Layer 3 of a small transformer language model trained on English Wikipedia (13 layers, counted from 0, width 128).
A neuron adds its activation times its output weights to the MLP's output. To switch it off is to set its activation to zero at one token and run the rest of the model.

Output weights of the MLP neurons that the questions are about. A number n stands for (n - 500) times 0.00079.
n21: 563 694 530 579 494 763 441 489 651 615 523 652 550 522 533 661 429 377 560 500 637 535 398 392 617 307 356 443 451 437 545 571 451 620 623 548 383 618 546 442 409 529 452 526 475 503 474 435 455 373 549 659 405 448 535 455 581 465 593 390 492 413 529 525 449 567 517 758 468 403 578 602 381 412 511 344 448 570 458 470 401 581 380 530 503 442 508 323 686 466 344 410 541 543 503 480 342 478 505 414 345 481 497 282 755 633 568 550 604 438 387 549 388 560 575 512 573 544 368 515 530 469 416 500 445 436 371 541
n50: 800 471 491 350 352 419 356 406 333 360 643 476 537 497 512 424 576 385 539 587 472 592 518 392 484 475 468 540 519 631 525 714 545 683 488 554 605 624 517 353 547 594 347 194 441 414 481 578 510 377 439 517 578 521 565 544 506 591 510 313 657 470 612 198 497 461 500 519 455 376 634 560 656 474 541 647 567 432 419 406 639 497 479 584 481 442 475 471 375 555 543 354 656 616 491 184 433 542 515 739 560 488 541 562 370 549 454 552 478 392 546 545 422 519 569 480 487 438 432 639 512 574 575 436 592 542 657 515
n62: 254 793 256 519 642 751 602 366 520 380 448 536 400 473 411 410 575 552 559 492 512 491 524 481 399 570 604 461 739 802 460 704 409 544 433 465 637 375 519 452 220 445 459 542 614 620 479 659 431 224 571 457 332 492 708 248 251 554 344 714 461 579 569 549 271 655 233 553 534 352 458 557 668 720 484 600 488 376 386 655 454 683 390 606 512 205 140 546 476 536 750 492 599 336 568 532 546 554 433 469 521 321 488 577 559 658 670 547 192 522 447 528 631 421 690 462 808 545 563 373 411 452 473 452 345 761 506 409
n117: 655 561 542 621 588 756 500 309 891 421 389 439 315 543 442 319 614 373 395 404 334 586 633 631 551 724 349 529 404 489 712 425 421 369 606 459 443 496 433 546 382 629 520 321 383 366 492 902 410 350 240 537 335 675 622 643 528 493 464 520 255 489 417 581 515 478 435 355 642 329 504 535 328 561 547 287 500 538 445 549 524 713 617 451 647 534 407 595 340 569 763 531 458 296 239 415 389 526 519 381 516 668 308 594 605 795 508 480 520 557 471 624 394 723 459 422 318 465 496 500 414 654 433 622 534 681 563 647
n126: 220 379 655 365 519 505 529 373 187 387 534 536 578 201 468 730 518 371 458 405 425 252 455 535 651 771 585 869 52 297 201 437 457 449 478 566 427 344 517 509 561 390 571 147 634 441 533 686 456 600 362 470 741 532 264 309 528 513 553 959 719 487 667 455 288 363 509 547 413 475 240 313 700 471 694 583 102 418 542 482 423 549 455 467 457 273 509 535 709 593 633 772 414 606 569 464 680 593 464 323 608 580 583 874 640 480 776 481 372 390 664 379 341 571 412 641 596 582 471 654 788 646 629 509 391 510 329 522
n133: 654 579 393 684 430 418 610 585 687 653 600 610 582 685 541 548 397 373 360 457 527 693 287 507 456 519 581 300 264 449 519 791 224 493 215 303 771 296 517 500 572 488 525 311 767 437 508 459 317 458 496 556 460 603 489 391 627 511 410 516 500 577 326 652 633 421 419 337 398 613 646 568 585 700 504 482 687 496 345 489 379 731 431 497 285 459 448 366 519 300 608 440 313 808 541 400 542 688 726 450 420 522 326 453 523 484 583 449 519 490 724 573 657 615 511 299 297 479 582 543 507 467 435 518 423 305 356 522
n218: 648 383 376 618 577 597 412 421 454 894 607 340 523 577 565 461 923 477 620 135 415 393 532 246 700 406 291 525 558 464 112 460 410 708 477 504 568 514 424 628 618 572 555 870 561 395 287 89 357 697 309 436 379 687 315 491 343 557 442 664 581 654 406 312 500 660 550 645 848 635 633 425 610 660 495 333 359 735 243 337 220 460 505 471 519 313 481 522 477 671 514 477 673 897 403 732 400 588 590 375 287 299 575 720 393 608 432 549 381 402 483 563 466 438 215 378 350 661 500 587 326 316 572 349 322 587 521 419
n243: 693 290 481 623 421 343 504 445 446 743 309 560 443 411 798 594 639 714 253 321 406 605 335 504 570 430 405 512 274 587 619 463 590 381 470 456 196 496 619 371 235 624 588 460 377 409 590 284 500 485 809 463 233 658 340 536 524 682 660 504 351 373 530 622 611 401 538 438 404 479 610 558 606 681 392 583 459 595 496 384 324 393 537 368 449 277 554 507 388 568 554 465 530 572 610 572 555 641 290 655 323 541 453 520 548 484 197 637 480 507 557 552 472 630 496 423 752 487 452 760 603 691 626 326 711 556 369 526
n252: 660 509 750 370 679 584 369 736 482 314 308 190 579 446 703 821 561 434 334 587 545 500 517 551 384 653 318 324 707 605 584 177 564 531 474 483 374 468 248 706 554 681 723 579 554 408 468 446 373 521 569 457 702 269 627 483 327 416 468 638 595 249 475 524 368 790 845 284 384 208 495 270 662 695 228 450 526 504 357 391 662 457 400 600 605 754 691 500 612 589 673 513 579 344 465 382 546 614 439 564 541 594 183 495 491 448 696 449 541 390 616 776 519 541 304 463 301 545 249 519 372 328 393 531 233 588 348 595
n279: 614 522 589 526 404 372 406 385 720 627 309 615 216 625 493 599 564 613 496 454 500 216 622 364 333 559 330 603 329 558 510 503 521 397 658 414 574 309 503 422 258 594 409 703 531 415 496 205 416 484 354 629 497 405 438 480 429 399 665 661 594 614 340 549 460 507 520 563 500 496 567 525 626 482 594 637 558 346 375 395 385 424 413 709 440 463 680 500 354 812 517 580 341 648 514 557 419 381 598 463 422 510 543 533 673 613 554 583 592 421 519 631 630 581 523 318 403 519 460 748 434 555 400 347 629 435 454 682
n302: 609 586 772 760 430 524 470 688 591 653 278 562 404 399 284 797 538 586 157 550 721 490 590 713 607 549 931 582 540 453 298 537 787 130 759 297 429 386 716 600 309 420 566 627 505 443 461 252 500 568 575 510 262 500 560 414 752 404 374 600 392 533 538 611 514 667 367 300 581 490 639 505 400 651 524 167 457 304 262 571 545 732 660 570 743 467 553 541 519 656 558 558 633 384 443 519 25 409 359 277 298 565 156 22 636 321 323 586 614 522 640 673 177 614 463 510 681 565 616 490 426 284 542 391 381 635 393 509
n388: 166 461 715 310 432 303 522 106 467 378 315 476 606 247 435 478 464 422 658 508 471 353 407 468 591 758 382 645 559 444 295 735 508 459 388 583 834 483 485 727 412 616 615 435 314 549 274 550 452 488 386 478 556 585 543 496 433 706 384 504 532 548 416 716 677 555 387 321 281 558 589 533 585 564 347 430 657 842 719 657 406 397 428 281 327 646 422 465 409 454 500 516 472 617 675 436 707 505 688 528 639 536 750 353 268 330 729 289 432 635 569 624 423 546 559 435 526 463 685 620 535 292 488 403 354 624 274 540
n406: 522 671 589 667 257 464 546 404 648 674 453 585 432 460 317 853 450 558 431 489 323 477 436 507 467 463 389 442 485 713 532 612 311 428 338 462 394 474 391 546 496 436 666 561 475 450 485 289 220 541 493 442 472 504 641 439 489 425 492 451 416 532 525 630 615 337 656 540 481 593 522 482 300 681 544 691 723 568 504 656 414 570 757 500 352 706 428 476 413 319 705 558 404 571 582 342 559 230 437 514 496 441 459 450 659 492 511 227 478 540 247 697 568 404 389 511 387 278 621 598 340 539 556 731 379 586 430 588
n435: 618 481 533 597 319 388 630 517 488 488 525 476 374 563 521 532 518 358 640 634 562 26 497 544 421 448 407 636 453 651 747 547 512 494 471 431 531 540 461 503 460 440 477 446 448 399 586 342 404 329 400 600 602 539 609 503 692 383 424 375 579 747 548 338 317 613 583 668 547 451 643 577 655 462 512 506 506 599 430 349 541 424 503 535 540 408 424 454 342 476 416 594 628 623 521 554 519 355 473 619 519 526 451 455 326 500 459 494 270 508 525 532 497 590 393 538 513 480 528 535 523 497 550 670 443 619 644 471
n438: 623 370 940 344 526 677 504 594 422 546 394 496 520 382 238 622 407 549 700 662 219 526 351 222 581 513 492 434 342 633 389 488 386 418 500 634 635 373 541 642 714 517 581 362 512 427 315 463 400 418 530 526 376 310 504 624 500 500 629 496 608 640 472 495 532 591 707 554 281 620 517 412 626 552 508 558 642 545 417 633 521 333 363 437 449 686 801 625 483 537 557 607 379 649 467 336 699 528 709 365 538 480 610 652 526 391 279 578 441 602 319 576 383 669 500 526 577 477 569 418 144 156 735 253 796 474 66 436
n504: 403 376 371 515 305 689 430 440 433 673 424 857 387 396 461 375 817 449 536 716 588 297 562 640 474 616 520 559 414 635 406 362 504 563 404 277 607 557 403 123 576 344 745 417 520 325 516 536 604 347 382 378 393 512 474 589 456 362 455 606 523 838 94 556 341 508 593 755 558 492 532 580 562 525 480 485 477 449 524 411 561 451 584 649 427 527 654 429 674 438 531 729 461 630 449 451 670 285 585 576 734 712 343 425 516 617 570 327 383 583 437 715 248 613 413 413 447 394 541 623 598 629 412 516 403 582 342 339

Each question names a token from some text and the token that comes next. It shows the activations a of the neurons there, in the order above. A number n stands for (n - 500) times 0.0054.

Then comes g, the gradient of the next token's log-probability with respect to the MLP's output, scaled to length 1. A neuron's effect is roughly proportional to its activation times (output weights . g). A number n stands for (n - 500) times 0.00073.

" Alleg", then "hen"
a: 479 718 544 492 488 480 536 487 487 530 500 832 494 619 500 485
g: 454 680 326 367 426 492 711 658 467 589 400 670 354 519 426 300 316 402 520 549 421 517 505 631 413 638 478 461 537 583 570 487 608 394 758 818 560 644 310 505 518 541 392 383 475 455 665 213 447 271 607 401 564 584 516 718 288 522 394 471 436 659 551 524 385 518 314 170 425 590 456 394 504 265 312 460 472 563 519 298 422 551 509 371 477 533 506 442 641 536 546 680 638 614 520 437 516 566 711 689 504 543 662 453 491 454 441 663 597 311 501 558 472 655 794 321 503 368 511 495 679 445 421 377 554 610 471 537
Switching off which neuron hurts the next token most? n388

" Ban", then "ji"
a: 492 643 500 479 500 727 500 500 484 489 500 489 494 659 491 492
g: 433 102 392 617 415 557 304 565 626 674 334 662 409 718 664 555 589 356 554 580 535 596 612 241 435 605 599 404 482 385 556 319 713 577 652 489 594 502 444 537 370 654 326 389 607 650 609 452 569 640 574 588 574 541 472 465 653 340 341 429 400 380 575 453 669 382 663 624 325 576 688 536 662 410 282 593 396 337 531 651 416 427 452 538 461 446 610 529 494 593 540 442 469 702 350 345 544 315 499 281 428 430 362 726 692 524 394 518 386 329 506 419 656 602 515 693 378 531 428 355 579 562 487 389 476 544 378 501
Switching off which neuron hurts the next token most? n133

" the", then " most"
a: 500 618 477 485 487 500 775 469 483 477 500 500 500 473 469 489
g: 424 379 769 488 477 486 520 490 438 355 627 550 366 432 575 600 699 551 661 400 404 564 686 482 386 434 429 260 581 524 512 548 342 485 502 309 310 607 375 731 555 320 431 737 422 618 385 514 661 248 520 645 526 630 661 765 499 454 325 388 471 437 541 468 559 342 582 298 662 490 459 479 546 500 397 247 719 454 560 482 398 516 574 670 448 486 440 416 713 831 563 526 611 622 445 604 356 625 467 492 474 537 464 628 252 599 502 491 590 506 242 435 244 390 370 501 377 421 503 500 502 453 486 504 556 520 678 711
Switching off which neuron hurts the next token most? n218

"ash", then " Up"
a: 707 628 499 486 499 473 491 497 493 469 499 493 471 497 469 499
g: 422 392 476 384 679 521 575 242 509 414 608 566 519 555 454 425 451 567 631 579 546 623 382 528 671 506 577 510 390 396 506 313 568 604 461 817 422 545 867 430 465 551 429 533 399 584 464 491 573 375 487 451 214 456 263 647 546 506 558 419 519 427 618 501 475 580 388 563 550 668 510 805 496 417 150 464 570 573 520 562 494 581 487 592 264 714 712 583 443 618 505 587 418 640 466 642 582 359 525 334 487 524 586 263 477 636 566 312 422 532 351 674 178 359 661 683 443 558 472 432 287 461 513 444 485 383 410 455
Switching off which neuron hurts the next token most? n21

" qu", then "e"
a: 471 530 483 499 500 469 500 500 473 500 500 485 471 500 497 499
g: 598 418 263 408 380 406 640 309 394 750 416 630 381 565 321 519 668 677 602 539 610 770 446 517 523 457 592 757 474 475 471 362 606 457 409 766 765 728 589 547 583 459 466 414 385 640 405 379 424 626 531 490 499 456 399 568 508 772 455 508 518 525 233 533 429 534 498 557 494 413 405 358 550 92 700 404 289 434 379 414 341 530 481 450 551 539 533 411 394 584 556 586 733 540 400 469 489 368 558 390 617 469 621 457 640 383 399 684 600 455 512 495 378 479 397 533 498 510 494 339 612 601 614 485 260 681 563 383
Switching off which neuron hurts the next token most? n252

"th", then " of"
a: 483 596 483 500 499 473 492 545 469 498 492 488 559 474 490 469
g: 487 503 698 523 313 290 627 541 405 282 440 484 683 486 520 643 476 564 582 386 592 360 197 427 493 357 771 540 421 737 518 633 550 578 409 508 444 422 525 531 498 636 453 450 428 562 427 468 567 347 515 498 534 480 677 437 527 289 695 467 491 387 436 265 389 488 312 298 588 609 434 594 479 453 462 409 403 538 608 405 625 481 426 505 642 616 382 404 634 251 463 504 579 686 451 599 352 337 702 481 703 618 502 428 556 197 676 531 505 429 814 387 547 620 799 291 591 620 479 442 610 562 331 487 614 564 483 547
Which neuron, switched off, raises the next token's probability most? n406

" pit", then "ched"
a: 471 587 469 979 498 517 756 500 472 470 496 469 475 472 788 500
g: 552 388 511 458 523 572 765 399 523 586 467 576 295 530 545 430 312 437 625 549 520 472 427 666 452 511 395 407 520 495 525 426 504 398 373 730 559 713 276 459 438 459 326 561 532 535 541 571 485 356 490 517 462 496 508 750 483 687 523 575 388 753 550 502 459 394 362 709 448 450 496 361 343 436 623 333 414 488 435 315 518 719 483 509 442 779 629 508 506 312 559 578 347 663 808 551 552 315 612 386 582 374 321 636 508 316 397 533 420 598 259 453 391 203 628 508 629 451 470 718 378 427 790 622 618 561 406 600
Switching off which neuron hurts the next token most? n438

"pro", then "f"
a: 497 663 505 498 478 498 500 473 490 710 500 673 489 470 497 481
g: 501 687 559 420 400 662 538 488 496 373 573 495 413 568 325 523 467 653 671 512 596 440 497 394 568 149 524 399 378 469 377 713 532 371 576 255 341 662 680 300 496 509 492 443 562 367 612 450 498 593 318 419 617 456 564 414 736 625 651 369 645 348 558 485 221 543 363 446 440 532 520 659 567 597 702 617 754 488 296 344 409 313 550 632 487 573 506 619 633 445 527 680 594 423 536 591 475 317 562 287 646 635 405 361 458 425 558 436 473 537 381 593 482 693 208 395 562 631 540 656 529 224 557 555 485 481 585 491
Which neuron, switched off, raises the next token's probability most? n388

" the", then " A"
a: 500 650 487 498 486 500 689 498 512 473 499 500 500 473 469 487
g: 481 605 477 289 647 321 516 532 555 313 861 707 389 480 407 662 702 476 612 679 370 565 279 597 501 454 540 561 457 455 330 416 677 548 292 699 457 505 651 568 492 619 367 503 586 485 744 586 646 307 521 463 569 380 485 511 577 539 618 422 580 374 498 675 505 356 494 356 724 584 490 368 591 343 573 420 442 563 629 413 343 435 468 484 476 417 375 889 491 366 249 507 413 619 448 604 334 420 428 404 691 302 521 259 511 441 509 494 356 448 333 554 612 505 553 480 550 551 409 402 722 400 512 544 483 561 448 645
Which neuron, switched off, raises the next token's probability most? n218

" NCAA", then " ruled"
a: 487 656 474 469 499 497 533 490 629 470 499 491 596 471 515 498
g: 557 623 453 661 529 250 650 437 455 414 310 707 302 386 641 478 554 508 520 447 608 418 433 531 399 464 646 632 729 582 415 696 375 476 217 666 609 398 309 565 319 540 227 405 606 554 597 511 452 424 485 599 337 778 552 655 592 586 607 389 485 288 327 451 304 250 419 425 493 539 538 622 323 306 544 535 315 474 480 511 588 378 459 484 578 589 422 363 557 583 529 652 574 359 710 427 625 628 559 407 636 488 393 525 494 463 649 566 451 492 699 304 274 588 504 433 400 660 591 416 566 545 483 637 530 728 613 511
Switching off which neuron hurts the next token most? n50

" Aaron", then " \""
a: 472 625 500 519 473 488 485 497 500 493 500 500 494 850 498 487
g: 387 586 513 485 496 464 489 678 370 645 353 649 332 462 601 529 585 464 567 491 542 537 524 453 467 507 564 440 372 600 555 501 633 409 482 360 480 247 598 510 621 478 612 401 524 573 524 533 242 597 479 522 258 372 346 504 347 586 570 656 664 436 252 743 459 109 687 370 439 498 481 413 402 572 726 538 521 192 266 638 639 550 703 642 331 373 485 527 376 445 669 566 446 440 342 367 602 632 386 564 406 431 657 502 523 687 512 589 500 429 574 424 458 488 497 723 476 449 605 393 621 663 502 319 421 583 801 599
Which neuron, switched off, raises the next token's probability most? n435

"\"", then "/"
a: 476 561 497 500 486 682 500 500 495 498 861 498 515 488 663 497
g: 445 643 470 567 340 475 520 421 437 486 546 325 486 553 665 412 446 480 530 612 554 503 576 533 452 610 418 614 314 271 572 705 345 511 407 300 536 440 467 388 395 402 734 740 587 226 460 263 775 574 607 838 466 544 716 495 681 629 434 454 522 539 576 589 586 582 595 371 332 256 508 448 630 505 619 454 523 570 402 182 638 263 500 572 518 504 620 591 354 324 363 507 390 709 712 589 599 423 572 356 551 386 489 544 493 606 562 452 532 461 504 706 326 400 497 536 440 476 543 573 306 622 354 383 519 477 373 601
Switching off which neuron hurts the next token most? n133

"–", then "10"
a: 496 711 643 499 500 495 471 473 479 471 486 481 499 470 487 658
g: 441 468 519 699 294 456 369 607 485 521 737 589 649 380 614 328 841 437 638 461 409 583 628 503 459 543 678 526 470 476 297 398 645 501 459 499 503 518 507 507 551 678 394 394 577 270 568 543 563 563 451 458 609 663 163 651 540 243 502 539 515 281 294 387 573 673 457 314 467 397 439 593 579 562 472 389 385 402 625 419 411 492 513 589 433 604 597 648 730 448 258 700 454 449 442 561 424 547 757 559 405 201 515 523 511 550 558 485 495 404 446 281 566 451 475 554 240 630 440 512 581 518 361 596 636 479 447 741
Switching off which neuron hurts the next token most? n504

"'", then "7"
a: 481 573 473 492 469 484 487 816 469 493 527 500 520 485 473 470
g: 571 611 391 370 610 563 444 374 376 685 436 507 475 590 530 517 179 701 316 485 400 470 428 443 677 670 344 733 503 509 519 765 524 712 443 767 369 538 543 431 618 579 667 252 424 602 382 385 356 445 691 284 549 332 580 364 398 487 620 576 620 483 517 541 447 483 478 381 341 489 410 455 316 418 395 423 657 519 579 436 522 527 499 397 421 583 472 544 590 533 474 763 499 448 481 692 439 409 327 615 584 499 506 661 468 642 455 665 655 348 628 314 502 348 529 489 475 543 590 574 573 428 794 273 304 669 407 346
Switching off which neuron hurts the next token most? n243

"1", then "13"
a: 476 676 469 469 499 475 488 476 471 471 618 488 472 480 470 496
g: 477 541 572 343 437 482 391 391 286 436 607 585 611 581 536 423 442 704 621 583 538 477 592 590 407 555 354 578 633 430 561 651 554 506 219 503 461 551 401 559 307 723 520 469 553 561 758 318 440 619 564 522 515 446 642 448 464 634 274 387 521 708 412 432 469 584 548 419 435 486 320 279 608 447 346 547 504 444 586 465 652 261 461 709 658 627 567 522 633 390 253 625 385 466 623 590 552 473 401 630 516 431 411 617 542 420 306 480 522 471 177 529 618 486 503 343 260 679 570 427 399 581 747 477 839 580 297 407
Which neuron, switched off, raises the next token's probability most? n302

"oss", then " record"
a: 598 601 722 469 500 469 550 471 473 477 497 476 477 509 473 500
g: 630 388 426 545 603 597 341 610 430 465 620 572 802 558 517 406 610 398 386 350 449 468 514 719 657 463 563 564 516 413 672 559 417 330 834 323 449 468 526 458 371 598 745 393 388 422 623 542 375 565 544 522 504 384 451 579 538 685 432 627 523 740 424 300 532 515 761 609 308 270 494 507 629 807 545 459 454 726 387 529 647 283 438 433 433 461 665 464 423 452 385 534 499 485 431 515 648 549 485 344 434 592 384 643 336 448 433 761 461 592 361 555 631 389 383 469 419 479 242 497 484 388 273 571 400 531 337 512
Which neuron, switched off, raises the next token's probability most? n62

" As", then "berry"
a: 482 529 476 541 677 491 500 475 480 469 500 499 492 639 498 500
g: 551 492 504 592 332 597 244 533 599 613 592 506 596 313 546 418 408 331 412 688 476 499 549 353 554 356 717 781 320 367 585 655 696 463 544 483 475 357 621 445 395 447 570 479 626 463 455 671 495 527 604 501 676 668 289 570 481 403 456 714 538 751 428 548 505 555 568 372 569 556 415 407 429 656 318 652 515 496 536 384 553 243 509 600 222 528 478 535 652 592 523 474 318 464 328 477 495 735 211 449 422 542 651 503 488 552 812 621 570 466 513 582 479 421 572 483 255 392 445 510 358 501 171 498 598 387 481 491
Switching off which neuron hurts the next token most? n126

"eck", then "er"
a: 482 661 499 472 500 550 469 497 486 473 500 469 603 501 494 496
g: 471 502 478 686 635 581 423 136 510 672 633 496 437 592 417 559 495 538 602 819 415 589 423 795 646 533 452 456 245 415 476 688 346 578 423 503 637 420 718 490 268 622 395 509 274 433 510 676 452 540 446 540 290 488 536 561 428 560 480 368 508 521 327 461 638 420 584 411 563 625 529 236 349 278 451 521 642 721 275 588 386 578 588 306 482 492 577 462 656 754 507 411 432 522 658 700 506 374 501 563 492 276 598 442 519 516 461 379 630 602 524 574 550 445 290 521 519 600 595 504 369 540 311 577 363 443 498 448
Switching off which neuron hurts the next token most? n406

" officially", then " premiered"
a: 490 577 474 500 469 482 500 469 489 492 498 496 476 472 592 482
g: 516 302 697 461 366 424 469 507 669 656 377 437 552 549 354 413 647 503 411 504 452 494 474 525 401 288 305 735 366 496 560 629 432 437 553 499 316 515 783 449 543 481 544 468 577 728 261 326 455 420 415 472 692 411 473 556 394 658 837 646 422 449 340 612 502 553 560 449 351 709 446 460 397 461 387 585 311 570 565 584 483 689 420 548 625 570 556 698 386 611 475 585 506 473 309 466 449 495 562 634 308 702 639 664 481 692 296 485 596 462 575 431 486 596 644 418 652 726 529 349 502 349 404 189 408 380 497 409
Switching off which neuron hurts the next token most? n438

"'", then "2"
a: 481 561 469 495 471 470 482 812 469 490 495 500 504 479 469 474
g: 585 483 410 395 519 533 472 326 433 626 217 432 470 587 458 753 229 650 399 568 414 577 446 473 634 739 404 708 508 484 661 762 407 659 415 679 484 516 450 467 678 427 602 341 371 543 379 442 400 434 636 336 513 202 584 499 407 513 554 587 582 540 575 596 495 450 511 373 328 476 313 332 340 378 333 484 696 592 479 447 504 501 529 541 472 610 473 607 711 645 492 651 518 479 499 641 477 336 300 657 475 460 524 587 561 597 432 628 626 357 730 317 615 411 510 586 444 462 552 719 523 425 667 276 360 666 343 310
Switching off which neuron hurts the next token most? n243

"–", then "23"
a: 495 700 620 499 500 497 469 472 469 471 485 485 499 471 486 725
g: 646 399 444 460 475 646 174 671 475 577 653 544 639 442 552 291 637 771 556 485 531 580 634 562 596 550 372 564 527 623 405 527 512 479 446 379 441 620 517 192 702 573 492 637 537 697 438 476 599 655 370 338 303 677 414 491 568 345 592 637 461 270 522 318 322 420 507 601 430 606 547 488 737 695 433 507 317 416 740 411 531 539 462 545 539 655 383 483 620 373 435 532 314 649 569 606 503 359 389 326 529 450 569 343 639 636 432 380 427 435 505 462 439 451 456 404 340 643 438 505 446 758 690 316 382 300 397 532
Switching off which neuron hurts the next token most? n504

"lege", then " recru"
a: 489 596 493 571 494 490 552 479 594 562 482 500 469 481 470 500
g: 550 770 585 392 729 457 509 650 455 470 606 507 444 641 619 565 451 681 588 257 371 434 679 586 677 394 290 359 536 554 689 551 523 553 325 394 434 358 348 508 552 401 478 587 267 371 469 641 461 595 289 404 408 544 671 363 546 494 427 562 536 582 403 574 654 268 451 698 493 416 629 762 440 398 675 468 592 231 553 651 775 439 504 361 355 588 606 504 387 569 594 514 512 287 528 623 421 373 508 539 575 486 393 593 370 451 386 504 480 586 436 490 528 325 506 476 551 457 552 214 579 543 337 643 562 751 283 464
Switching off which neuron hurts the next token most? n117

" was", then " known"
a: 483 639 707 500 497 481 471 472 469 484 495 498 500 494 471 475
g: 318 537 337 586 470 493 752 385 725 316 488 740 565 550 455 445 464 444 435 661 584 488 607 391 436 343 526 607 501 698 529 870 523 280 541 462 591 534 329 365 443 705 318 480 561 526 466 710 432 431 588 644 617 334 542 293 609 456 463 679 609 478 772 466 387 396 389 495 428 523 484 574 641 660 426 446 637 654 553 486 444 507 648 461 421 361 276 449 420 653 454 626 406 473 518 426 543 255 697 418 507 418 649 406 347 448 365 471 576 660 264 309 377 510 535 303 317 528 487 528 737 549 562 549 557 397 526 489
Switching off which neuron hurts the next token most? n62

" |", then " 200"
a: 477 793 498 498 500 485 499 499 477 498 477 500 499 469 475 486
g: 470 745 485 440 546 690 430 607 341 383 513 554 400 416 495 502 598 456 557 449 487 508 617 507 456 548 637 426 440 683 355 570 454 512 688 419 584 495 356 317 470 546 591 530 559 225 538 609 549 320 647 278 724 443 649 599 454 492 518 556 561 914 344 452 469 806 511 638 527 533 446 492 478 605 368 418 464 511 435 307 361 694 576 653 708 435 465 268 620 531 420 469 640 585 398 567 427 710 329 464 587 402 527 308 647 441 324 435 651 290 486 432 520 588 593 394 324 272 244 581 486 316 497 438 583 424 597 577
Switching off which neuron hurts the next token most? n50

" League", then " Baseball"
a: 476 725 520 503 499 497 485 469 469 470 470 499 474 473 896 499
g: 690 613 466 229 493 535 649 447 611 548 651 635 629 701 265 348 391 641 674 580 490 320 541 520 658 442 384 402 576 251 471 597 551 561 397 698 532 468 553 357 493 604 622 467 370 331 480 360 603 477 480 400 554 565 515 654 394 358 405 521 492 564 627 548 663 556 534 312 425 583 481 267 513 464 414 422 630 195 625 585 632 493 459 525 617 680 506 429 674 322 375 515 449 619 435 785 578 302 410 421 629 679 553 590 517 407 366 549 476 395 375 615 670 437 553 373 526 434 539 370 531 503 318 491 671 527 112 449
Switching off which neuron hurts the next token most? n438

"\n", then "Rec"
a: 476 824 472 499 498 470 499 498 494 485 708 493 497 509 483 496
g: 458 439 430 454 481 505 176 502 571 587 630 535 483 631 495 642 167 520 456 658 578 394 481 438 643 641 370 580 687 360 518 724 384 475 582 547 608 541 485 562 453 725 617 232 479 427 501 166 422 635 393 368 538 502 441 577 529 497 457 729 546 604 586 317 555 628 377 598 573 554 629 458 344 491 580 526 629 678 400 467 595 729 584 544 293 373 627 318 545 442 571 622 449 528 418 620 458 351 444 550 404 475 381 496 635 475 699 460 392 369 459 576 457 221 782 776 495 375 389 469 454 430 418 413 523 583 273 408
Switching off which neuron hurts the next token most? n302

"ra", then "pper"
a: 470 764 478 491 479 469 492 477 490 488 490 497 473 470 469 498
g: 510 314 583 556 705 498 541 356 659 321 218 408 390 615 744 518 440 517 482 440 585 597 698 432 596 383 543 558 422 567 456 479 531 493 443 568 596 467 402 499 460 512 410 373 590 731 548 170 655 508 576 463 571 511 595 505 550 441 419 483 399 371 462 457 438 380 419 529 311 439 387 502 628 367 482 631 427 558 617 485 537 609 244 759 609 462 622 666 722 475 432 541 684 545 635 464 661 560 332 662 288 671 525 643 281 313 345 557 490 302 392 313 402 520 602 466 375 794 393 404 621 681 447 328 433 668 434 599
Switching off which neuron hurts the next token most? n50

"ruit", then " ratings"
a: 469 691 494 668 500 470 640 500 741 535 499 469 510 485 470 500
g: 635 435 278 664 405 548 444 383 499 609 474 341 671 510 788 420 464 457 488 503 272 565 606 541 462 417 593 423 553 279 483 412 681 542 489 455 420 205 484 403 370 420 435 400 394 357 628 508 705 643 410 449 325 560 715 538 459 611 371 579 507 331 523 332 527 369 407 416 694 717 480 348 582 525 652 469 741 383 611 445 472 563 678 529 557 638 614 624 484 496 638 608 181 401 321 600 470 426 323 583 337 677 267 591 566 611 581 590 464 532 319 526 458 743 489 527 547 648 391 478 510 769 464 439 451 616 423 544
Switching off which neuron hurts the next token most? n117